Layer 3 of a small transformer language model trained on English Wikipedia (14 layers, counted from 0, width 128).
A neuron's activation on a vector x is SiLU(gate . x) times (in . x), where the dot is the dot product.
The model reads these tokens: " diver" "ging" " patterns" " of" " att" "itude" " change" "," " including" " (" "a"

The vector x that enters this layer's MLP at each token. A number n stands for n times 0.031.
0 " diver": 40 -4 -5 45 -9 -45 -13 -25 -4 12 46 27 53 19 -27 1 27 -41 2 2 18 13 8 1 16 4 -27 -22 7 -3 -5 18 -22 -8 -30 23 9 -10 -2 6 -73 4 38 -21 13 3 -25 8 27 -48 54 -54 -35 26 -28 -12 -12 -18 -3 -65 -51 -45 -19 -31 14 18 -14 29 -1 -8 1 -9 -24 -21 -33 -11 15 -61 37 -44 29 0 0 -51 12 -32 -52 -42 -36 -43 -41 -5 18 -6 -43 -19 -14 -11 -4 6 -1 -34 -66 36 -27 6 -34 20 -60 -3 -39 -58 43 11 29 -29 26 8 11 15 -22 13 1 -53 7 27 41 -28
1 "ging": 14 2 79 59 18 -32 -5 -28 -10 11 40 14 13 7 -40 31 11 10 40 31 37 -13 -25 -39 -7 27 -34 -21 -2 20 -48 15 -47 -11 5 -12 -33 -47 -18 22 -47 -8 12 -16 -5 -10 -6 -9 -7 27 25 -42 -2 -3 23 17 1 19 27 -69 -14 -11 4 -6 30 16 23 -17 16 -74 25 0 -8 -37 2 -11 -29 -61 45 -5 28 6 -17 -55 -5 -29 -7 14 -51 -28 -23 58 -4 21 -46 13 -21 36 10 37 45 -64 -31 20 3 -14 -13 -19 -3 -27 0 -39 28 14 31 -53 0 -8 31 9 2 -3 27 -27 30 11 -3 2
2 " patterns": 23 -11 23 42 8 -31 -14 -45 -5 11 20 12 56 6 16 29 15 21 3 41 13 -3 -46 -45 1 9 -24 -54 3 12 -50 20 -36 -39 -20 7 -47 -42 -9 -5 19 1 38 -15 3 7 -36 11 -25 -1 29 12 -5 -11 39 -18 27 -27 7 -65 1 -40 -8 -15 -13 9 39 3 18 -46 21 8 0 16 15 10 -33 -69 24 32 20 0 -16 -23 -32 -37 -16 -12 -71 6 -23 9 -32 -4 -37 -10 -31 -2 -36 19 4 -40 -62 21 6 -5 -12 -35 -34 2 -31 -20 43 33 52 -48 10 -16 53 17 3 25 9 -34 17 -18 -7 78
3 " of": 20 -6 15 52 -45 -46 22 -9 -13 -16 43 23 38 26 -28 -5 30 5 18 17 34 -18 12 -66 -16 19 -4 -17 5 42 -35 0 -26 -29 4 15 -13 -69 -8 39 11 34 -18 6 -15 -70 -5 -4 -13 3 8 -24 9 28 37 1 14 -42 -14 -20 -4 -1 -2 -12 -38 1 29 -10 -16 -68 -20 6 -27 0 23 0 -32 -21 -1 -4 13 -4 -17 -21 -20 -13 0 -16 -19 0 -13 45 -20 30 -32 6 1 32 -24 24 4 6 -78 22 -17 -26 -16 5 -32 -4 -58 -49 3 16 26 -1 -20 33 28 -2 28 2 15 -39 8 -18 -11 17
4 " att": 41 12 -28 25 -49 -8 31 -14 -12 -43 10 -9 34 13 -50 -8 50 -4 42 0 -21 -31 -40 -5 0 35 -14 -50 -3 64 -28 25 -62 35 -34 -33 12 -43 9 -18 3 23 53 37 -20 -14 37 18 1 -13 18 -35 -43 5 -9 15 25 -46 -16 -13 -38 -46 -23 -3 8 -34 -18 11 24 17 -17 -29 3 2 5 -22 -6 -51 34 -2 33 -34 19 -47 16 -52 -15 -40 -2 -30 -16 -33 -3 -41 -6 -16 -1 3 -7 -38 -10 -43 -57 50 7 -39 -15 15 -18 -22 -20 1 -8 36 11 -34 16 -7 45 20 36 2 30 -33 -5 41 -17 37
5 "itude": 26 -31 70 21 -2 -23 5 -38 -24 35 23 46 66 3 -14 -7 37 61 29 53 25 42 -33 -12 7 14 -12 -33 22 28 -4 1 -59 -27 -15 -30 -1 -55 75 -10 13 51 42 -13 22 6 -21 21 -13 11 14 -18 1 29 -28 24 29 -25 46 -13 -43 -9 18 -25 -37 14 22 -11 37 -21 -3 -47 -36 -15 12 2 -53 -74 8 18 7 -19 11 -38 -18 5 -6 20 -37 -21 -25 48 -15 6 -27 13 -13 20 -3 33 -22 -11 -33 1 -1 -17 0 -4 9 12 -24 -20 45 31 29 -13 11 -12 58 -4 -10 25 14 -47 6 -12 16 27
6 " change": 19 -14 17 45 -36 -48 4 -47 -20 -8 27 31 49 16 5 3 34 -1 -1 78 7 10 -45 -43 -26 16 -49 -17 21 37 -37 6 -56 5 -10 -37 -45 -38 9 50 -28 9 20 -9 47 1 -10 34 8 45 2 -24 -35 29 -9 0 24 -23 37 -18 -39 -19 18 -2 -9 -8 29 3 9 -50 8 -4 -12 -4 18 3 -5 -62 39 7 16 18 -11 -68 -5 -6 15 -21 -44 2 -31 3 30 -5 -27 -13 -21 21 25 21 -26 -1 -56 27 -39 -43 2 8 -15 0 2 -16 62 21 45 -38 -13 9 39 1 -6 34 47 -17 19 8 -2 11
7 ",": 12 -10 11 30 -18 -42 4 1 -24 -2 8 14 -20 40 -34 11 29 -31 14 29 24 3 15 -34 -4 -6 -13 -45 -3 10 -35 6 -18 -18 -30 3 0 -54 33 -23 -25 -23 -7 -14 -23 -28 -47 46 -30 -16 -4 -40 0 5 58 16 52 -27 1 -13 -33 -19 37 -5 -7 3 17 0 6 -71 -23 -10 -29 7 1 -7 -10 -22 33 -8 27 48 -4 -73 -18 8 28 -3 -27 20 -36 29 -23 21 4 18 35 -16 -14 -37 24 -18 -75 4 -14 -75 -16 -21 -17 38 -93 -44 16 19 22 7 -25 10 -1 17 -14 1 3 -31 17 -13 13 27
8 " including": 25 -9 -2 56 -55 -9 4 10 -15 -25 34 8 -11 3 2 -11 3 -19 14 12 44 -30 -31 -35 -10 -8 2 -28 -17 40 -51 2 14 -3 -40 6 -32 -42 13 17 -2 -19 2 -4 1 -51 4 0 12 1 26 -14 -6 -24 8 -19 53 -13 3 -47 7 -7 -16 -2 8 -10 19 -1 18 -76 -28 45 -27 -17 7 -46 -28 -20 56 -20 32 -24 -11 -59 -35 -7 15 9 -36 -7 -5 31 1 5 -48 38 12 -7 -4 11 29 -17 -35 5 8 -1 -17 -9 -37 15 -73 -34 30 22 37 -12 -7 34 4 -12 36 11 10 -36 25 -25 9 40
9 " (": 3 26 -33 27 -15 -33 1 24 -56 25 21 25 28 -9 -57 13 26 -70 9 12 35 -4 -15 -31 -3 0 -25 -27 -4 15 -62 -7 -34 -22 -41 2 -6 -71 70 -12 18 -11 -19 -25 18 -16 10 21 26 8 -24 -7 8 30 -19 -22 21 16 34 -30 -50 -6 1 -31 14 -5 -13 13 44 -48 -22 12 2 -19 17 8 -24 -24 47 -25 36 4 9 -40 -29 -14 15 14 9 8 -33 -13 -27 25 -1 -7 36 5 -15 -36 34 -18 -61 20 0 -29 5 -49 -48 19 -72 -4 -16 4 27 23 -22 6 7 27 -3 -11 6 -39 24 -62 26 29
10 "a": -21 -41 46 50 -30 -38 -15 21 -32 -6 2 -22 -19 19 -39 -16 23 13 49 36 -2 -74 -36 -61 8 -25 2 1 -20 44 -31 -22 7 -23 3 2 -42 -57 70 -7 -16 16 -10 8 22 -7 7 31 3 -42 3 95 1 1 -3 0 30 -15 19 28 2 14 22 -9 4 -62 12 -32 26 -33 7 19 -19 -33 -46 -4 -18 -54 22 -31 6 14 10 -30 -40 -12 19 16 -17 -2 -5 10 -51 -3 -2 -22 9 -9 -35 -18 29 -66 -2 11 -25 -33 7 0 -24 -35 -11 -6 15 17 60 29 -7 -13 22 8 -4 -50 13 -32 3 8 30 7

Each question shows the input weights of one neuron of the MLP. A number n stands for n times 0.014.

n258 gate: 0 -12 -3 -16 -7 -5 -9 7 -7 1 20 0 17 16 1 7 3 -22 28 -7 -8 3 -8 9 0 -4 -8 -4 3 -8 2 13 -16 20 15 33 -8 -14 22 -4 -23 1 -5 -11 -13 -5 -1 11 3 3 19 1 -3 -9 32 -21 14 9 7 40 13 -6 -1 -14 -21 -2 14 -13 -2 -16 -9 6 17 26 6 -4 4 2 17 12 -12 4 3 5 -4 20 16 21 33 33 5 13 -7 3 -20 14 -8 7 -33 2 -18 8 -7 1 10 0 2 5 1 10 22 6 -3 -32 2 10 -17 0 3 10 -13 -3 -7 22 11 5 -9 2
n258 in: -7 14 4 -4 -12 -7 -24 -2 6 -24 8 1 -2 3 8 12 -18 7 3 10 -14 4 10 -11 15 -1 -26 -10 20 -6 24 4 5 -1 6 -1 10 10 -22 3 19 18 13 -1 -14 -16 0 9 -18 7 17 -1 0 14 4 -1 -19 11 -13 -4 10 10 -36 0 10 -3 -12 3 -25 -3 -19 3 15 0 36 11 -4 -15 -13 -12 -4 -14 13 -7 -5 15 1 -35 -10 4 28 -1 -19 -12 -14 10 -7 -2 0 8 1 -6 -6 -4 2 -20 -3 -4 -11 -15 -13 -15 12 1 5 26 -11 -10 4 3 7 32 0 4 -9 11 19 -3
On which token does it fire most, and how strongly? 3 " of", at about 2

n150 gate: 0 7 0 2 4 -1 1 -2 -8 4 5 2 5 3 -2 2 4 -4 7 -5 10 5 -2 3 -4 -2 6 -8 2 -2 -1 2 0 11 2 5 -1 4 -10 -3 8 -6 7 2 0 0 11 10 5 3 -7 -6 -1 -2 -1 -1 6 0 -6 1 2 -3 -1 3 7 -5 1 7 -1 0 2 2 4 3 -6 -1 -10 8 -3 -3 2 4 3 1 -1 4 -2 2 -8 -1 -5 5 0 11 -4 -1 -8 -5 5 2 5 1 -8 -1 7 -3 1 -1 5 0 3 2 1 5 -4 -4 -6 6 3 -14 -3 0 -2 3 3 -2 4 -7
n150 in: 6 2 -3 5 1 0 3 1 -4 -3 9 1 4 -4 1 7 1 -3 3 -6 9 8 0 6 -10 0 7 -4 4 3 -5 8 3 12 6 -2 -6 -2 2 4 5 -6 4 5 6 -3 -3 8 -2 -4 2 -4 5 -5 -4 -3 -1 4 -3 0 3 1 2 -2 -3 -11 -4 10 1 3 8 -8 9 6 -4 -11 -4 10 0 -7 4 -3 -5 0 0 3 -1 -2 2 1 -9 2 8 2 4 5 3 -6 6 0 -1 1 -4 3 2 -2 -1 -11 5 2 1 7 -7 -3 -4 0 6 9 -4 -5 5 7 3 5 5 6 -2 8
On which two tokens does it fire most, strongest first? 10 "a", 8 " including"

n41 gate: -9 3 -14 -24 21 10 14 18 -5 20 13 -26 -19 -4 12 -12 -1 8 -6 0 -24 -8 -24 -4 -7 -1 -9 5 -2 6 2 -4 -10 -12 -18 16 7 -11 -12 1 -4 8 -11 -40 -24 -8 8 29 16 10 -13 -20 -18 16 6 6 -9 5 -5 -12 11 18 1 17 6 16 -8 12 -4 -10 3 -2 11 25 11 35 -3 3 -3 15 13 -25 1 21 -4 -22 -10 6 -17 6 -11 -20 8 -22 -14 7 17 18 2 -6 -7 21 5 0 0 -1 -1 12 -25 -2 15 5 5 9 -17 -8 3 8 -24 -9 5 6 6 14 17 -14 20 -19
n41 in: 4 6 -32 16 16 -12 -11 -9 11 -8 4 -11 -5 -14 11 -6 3 -10 8 24 6 14 0 6 27 11 12 -17 -10 -8 -16 -3 -5 2 -9 8 -1 6 7 23 25 -14 0 -20 0 -8 25 19 28 -7 -4 -8 1 -2 -2 9 -17 7 12 -13 -17 -28 1 1 19 -10 -12 1 21 -5 15 -9 23 5 -2 6 5 5 -3 10 17 -9 -6 -5 0 3 10 2 -27 14 0 8 9 -4 -20 6 12 11 -11 -2 0 24 23 -2 0 9 10 -30 -10 11 8 29 -6 -6 -9 -3 2 -12 -30 9 1 9 -24 -3 -16 13 -15 -4
It fires most on token 3 " of"

n145 gate: 13 -12 26 -14 -9 20 19 1 -17 3 4 29 -15 6 6 -13 -44 -2 2 -42 -1 3 0 -33 4 -1 0 2 10 -9 -5 -7 12 -5 1 -12 5 -37 10 35 6 19 -7 16 13 -9 -4 -5 6 4 -17 -6 -6 9 2 -4 3 -18 6 -1 15 0 -18 4 -2 4 -19 6 5 -13 23 4 -15 -9 -3 -43 11 -4 -16 15 3 8 9 3 10 -31 4 -5 16 -32 26 -12 -15 0 -21 4 26 13 18 -11 19 13 1 -15 -13 -12 -2 -9 -15 9 -4 23 -37 3 -26 17 7 -8 -7 -27 9 -16 -18 -6 4 0 0 8
n145 in: 1 13 0 18 -19 8 26 18 -11 4 0 12 -26 -17 -8 -35 -17 -14 2 -30 -1 28 -11 -9 29 -11 -10 10 7 -27 -8 -8 -2 -11 13 -28 -25 6 0 -12 27 5 5 -2 -5 -10 7 13 -3 29 -9 12 14 -5 -28 12 7 13 -23 -6 -8 -14 -28 31 30 10 6 -15 5 -12 19 25 -17 1 -22 -9 -7 10 -23 25 0 13 10 5 -3 -9 -14 4 -5 -4 20 -25 -23 0 -12 10 7 3 8 -25 -5 -16 -7 -1 -18 1 4 -23 -11 2 3 0 -8 18 5 -19 28 -24 0 3 -12 -21 3 28 2 -12 9 -13
It fires most on token 9 " ("

n191 gate: 24 -6 -9 -6 -2 11 -12 10 -7 0 -10 -24 2 22 6 5 -2 11 9 2 -16 6 -5 12 8 23 -13 1 -19 7 -7 4 14 10 16 -29 -24 15 -7 15 4 0 -8 -6 -3 -8 -4 -17 6 3 3 -6 -15 10 15 23 -11 -16 -7 6 -5 -2 -2 -10 1 -18 6 16 5 0 -17 -1 -15 -2 19 1 2 11 -8 -10 -7 19 -6 0 6 -13 15 -5 -2 -8 1 15 -2 -20 -4 -10 -3 -1 4 7 8 0 -9 11 3 -1 -19 9 -11 26 21 -1 12 -4 7 1 -4 18 -7 31 -1 -14 19 19 6 -3 -14 0
n191 in: -2 -10 -1 9 -8 -2 -5 -6 0 12 -4 -1 -10 -13 1 -10 -14 12 -1 7 2 11 -3 3 5 27 -4 2 0 4 8 1 1 1 6 -9 -15 -8 -3 -7 1 10 -9 -2 -3 3 10 8 23 1 5 -4 -37 15 10 -9 -14 -15 -19 20 -11 13 -2 -14 -8 -1 -9 13 8 15 -21 22 -14 -7 30 -17 -2 3 -2 11 -10 6 -19 -4 -10 -12 24 -10 -26 8 -6 -6 3 -8 -11 0 2 -2 -17 -2 1 -7 16 16 10 12 0 17 -10 1 0 -6 9 14 0 -6 10 2 20 3 -4 -8 0 18 -4 -10 -4 1
It fires most on token 6 " change"

n259 gate: 10 20 11 -16 -19 -20 8 -25 -13 -7 7 11 -11 2 -19 -16 16 -2 16 -13 7 11 17 -20 10 -11 -2 -13 -4 4 -4 16 12 -21 24 -25 3 24 13 -17 18 0 -9 -7 14 -5 -27 0 -20 -3 -21 4 -6 -16 -12 -2 -12 14 6 -6 25 18 14 6 10 19 -8 -13 34 13 20 -1 -39 -14 2 15 6 13 -6 6 9 -17 -10 4 39 3 -4 -5 -4 -2 9 -2 46 13 1 0 -5 15 17 -26 7 7 37 18 17 32 -3 8 12 2 -16 -11 -2 12 2 5 4 -19 6 3 6 -23 -8 -22 9 -12 -2 15
n259 in: 21 -4 -13 9 5 -27 -15 -7 -7 -6 -5 -14 5 -14 13 -11 -2 -6 28 -6 -9 15 -2 -1 -6 16 2 25 17 -16 -3 45 -34 -21 -16 -22 -9 -5 -26 -3 -23 19 -4 -12 -14 -3 3 -17 -13 -9 -10 0 18 10 8 9 11 -14 7 -3 -13 -14 -5 -6 -5 -24 10 5 -17 -3 -29 10 13 14 -22 -11 8 18 2 0 2 -8 0 -10 -8 0 -17 9 5 26 -7 -11 8 -10 8 5 -9 25 18 -23 6 -5 11 13 -2 4 9 -3 11 4 4 3 -17 -13 -26 -7 -26 1 24 15 -4 -10 4 34 25 6 -12 9
On which two tokens does it fire most, strongest first? 10 "a", 8 " including"

n51 gate: -3 -12 -11 -22 -2 5 0 19 10 2 18 11 25 24 9 13 -6 12 12 19 -13 14 -10 -25 1 17 -2 -16 6 4 -3 10 1 -11 18 14 10 19 22 6 -3 10 5 1 -7 2 -2 -19 17 10 -6 -6 27 3 -3 7 2 11 7 8 -14 -14 -11 -5 7 15 -4 9 5 3 12 5 -24 1 13 4 26 -8 -13 -12 -10 -28 1 -8 -9 30 -15 -12 28 11 19 -23 -7 -6 10 -9 16 4 9 0 -17 3 16 7 -10 20 -2 -1 4 8 10 -9 -6 -6 25 -5 14 9 -12 -39 -7 0 -15 -6 11 -14 -10 -13
n51 in: -13 -13 10 36 2 -6 -23 -14 -2 -13 -7 10 -14 -19 5 -12 16 -18 -2 15 9 8 21 -2 7 -2 9 27 4 -15 8 6 -6 0 -15 -22 -23 -19 -23 -16 34 5 12 3 4 -9 4 23 -8 -16 24 -14 9 -4 26 -8 -7 -20 -18 9 20 26 -1 -10 10 16 -16 -6 5 -18 5 -5 -7 5 8 -2 -24 3 9 -3 -10 -14 -8 -15 -19 8 24 2 -12 18 2 16 -3 -2 6 -6 -22 -6 -13 -3 14 -23 2 -1 -16 4 7 -1 -13 1 7 5 -2 17 -18 -6 -5 -14 -2 26 16 -10 24 5 1 -2 17 9
It fires most on token 5 "itude"

n278 gate: -6 20 10 23 31 -10 19 3 8 -14 2 33 -23 6 26 -12 -1 -12 -9 -10 -21 25 15 -24 25 12 0 5 -34 -19 -6 3 -32 -3 -14 16 -4 9 -29 17 29 -10 -19 -22 16 0 -15 24 -12 8 14 -12 9 -6 0 -11 2 -17 2 -3 -9 2 -7 -5 21 -2 18 8 30 13 -1 -11 20 -3 -12 0 6 14 -13 10 -18 -12 -10 22 8 2 -21 -16 -7 5 -13 -10 9 0 -11 12 17 16 15 -1 -17 0 -8 6 -31 0 3 6 -26 9 -4 7 -3 -18 -2 -2 6 21 -7 3 -1 -3 8 25 -20 0 -15 -8
n278 in: -7 13 -10 20 9 -7 3 -4 -4 -9 18 13 -15 -3 7 -16 9 9 -9 -19 18 -9 -1 13 4 3 -16 -3 3 -5 -12 4 3 -16 19 -8 0 15 -12 -28 8 9 -3 -14 -21 -2 7 -10 -11 -1 13 26 8 -2 3 -1 2 -1 -13 -14 -3 -8 -21 19 13 10 3 9 2 13 2 -2 43 -19 -16 -11 3 4 -10 5 -13 -10 -18 -24 1 2 18 -1 -3 -8 -5 5 -9 -20 1 17 10 -14 15 16 5 7 -5 -8 -17 21 1 4 -22 6 23 -27 7 1 -9 9 14 -5 -13 19 4 -9 14 2 11 -9 1 4
It fires most on token 7 ","

n83 gate: -2 1 -23 4 -19 8 1 0 25 40 -1 9 -7 13 -11 6 -5 9 4 -10 8 -8 -7 -15 23 4 -9 -3 7 -8 6 -10 10 -28 18 8 5 14 -7 -19 8 8 6 26 -30 4 6 -26 -7 -7 0 15 -8 -22 -6 -9 11 5 -3 13 -3 -6 -5 -11 11 20 6 -3 -26 0 -21 24 -10 -14 10 -2 24 16 -4 -7 -11 -3 10 -22 5 5 24 -2 18 -4 19 7 -11 3 12 -23 8 2 11 17 -17 0 5 3 1 7 -24 8 1 -23 -10 13 8 -29 31 -3 -2 27 11 4 -30 -7 -39 -10 3 9 -8 -24
n83 in: 3 14 6 19 10 4 5 -4 -22 -12 11 3 0 -7 24 -15 9 -3 19 -9 -3 -13 -4 23 -8 -9 -7 5 -28 -12 11 28 6 8 12 22 -19 -15 -24 -33 -14 -1 -20 -3 5 5 0 2 -8 -30 -43 3 0 -7 12 0 -6 -13 2 -13 -8 6 0 6 3 6 12 -2 -8 19 -1 -17 -20 7 0 3 -15 -21 -17 -10 -11 6 1 11 -17 -12 -6 6 -3 -34 -52 32 8 -6 3 25 -17 -18 2 5 -16 4 12 -6 -3 -3 -23 9 8 -9 -4 8 10 6 16 4 -8 -6 0 -7 28 20 29 -6 -2 19 -12 8
On which token does it fire most, and how strongly? 9 " (", at about 0.57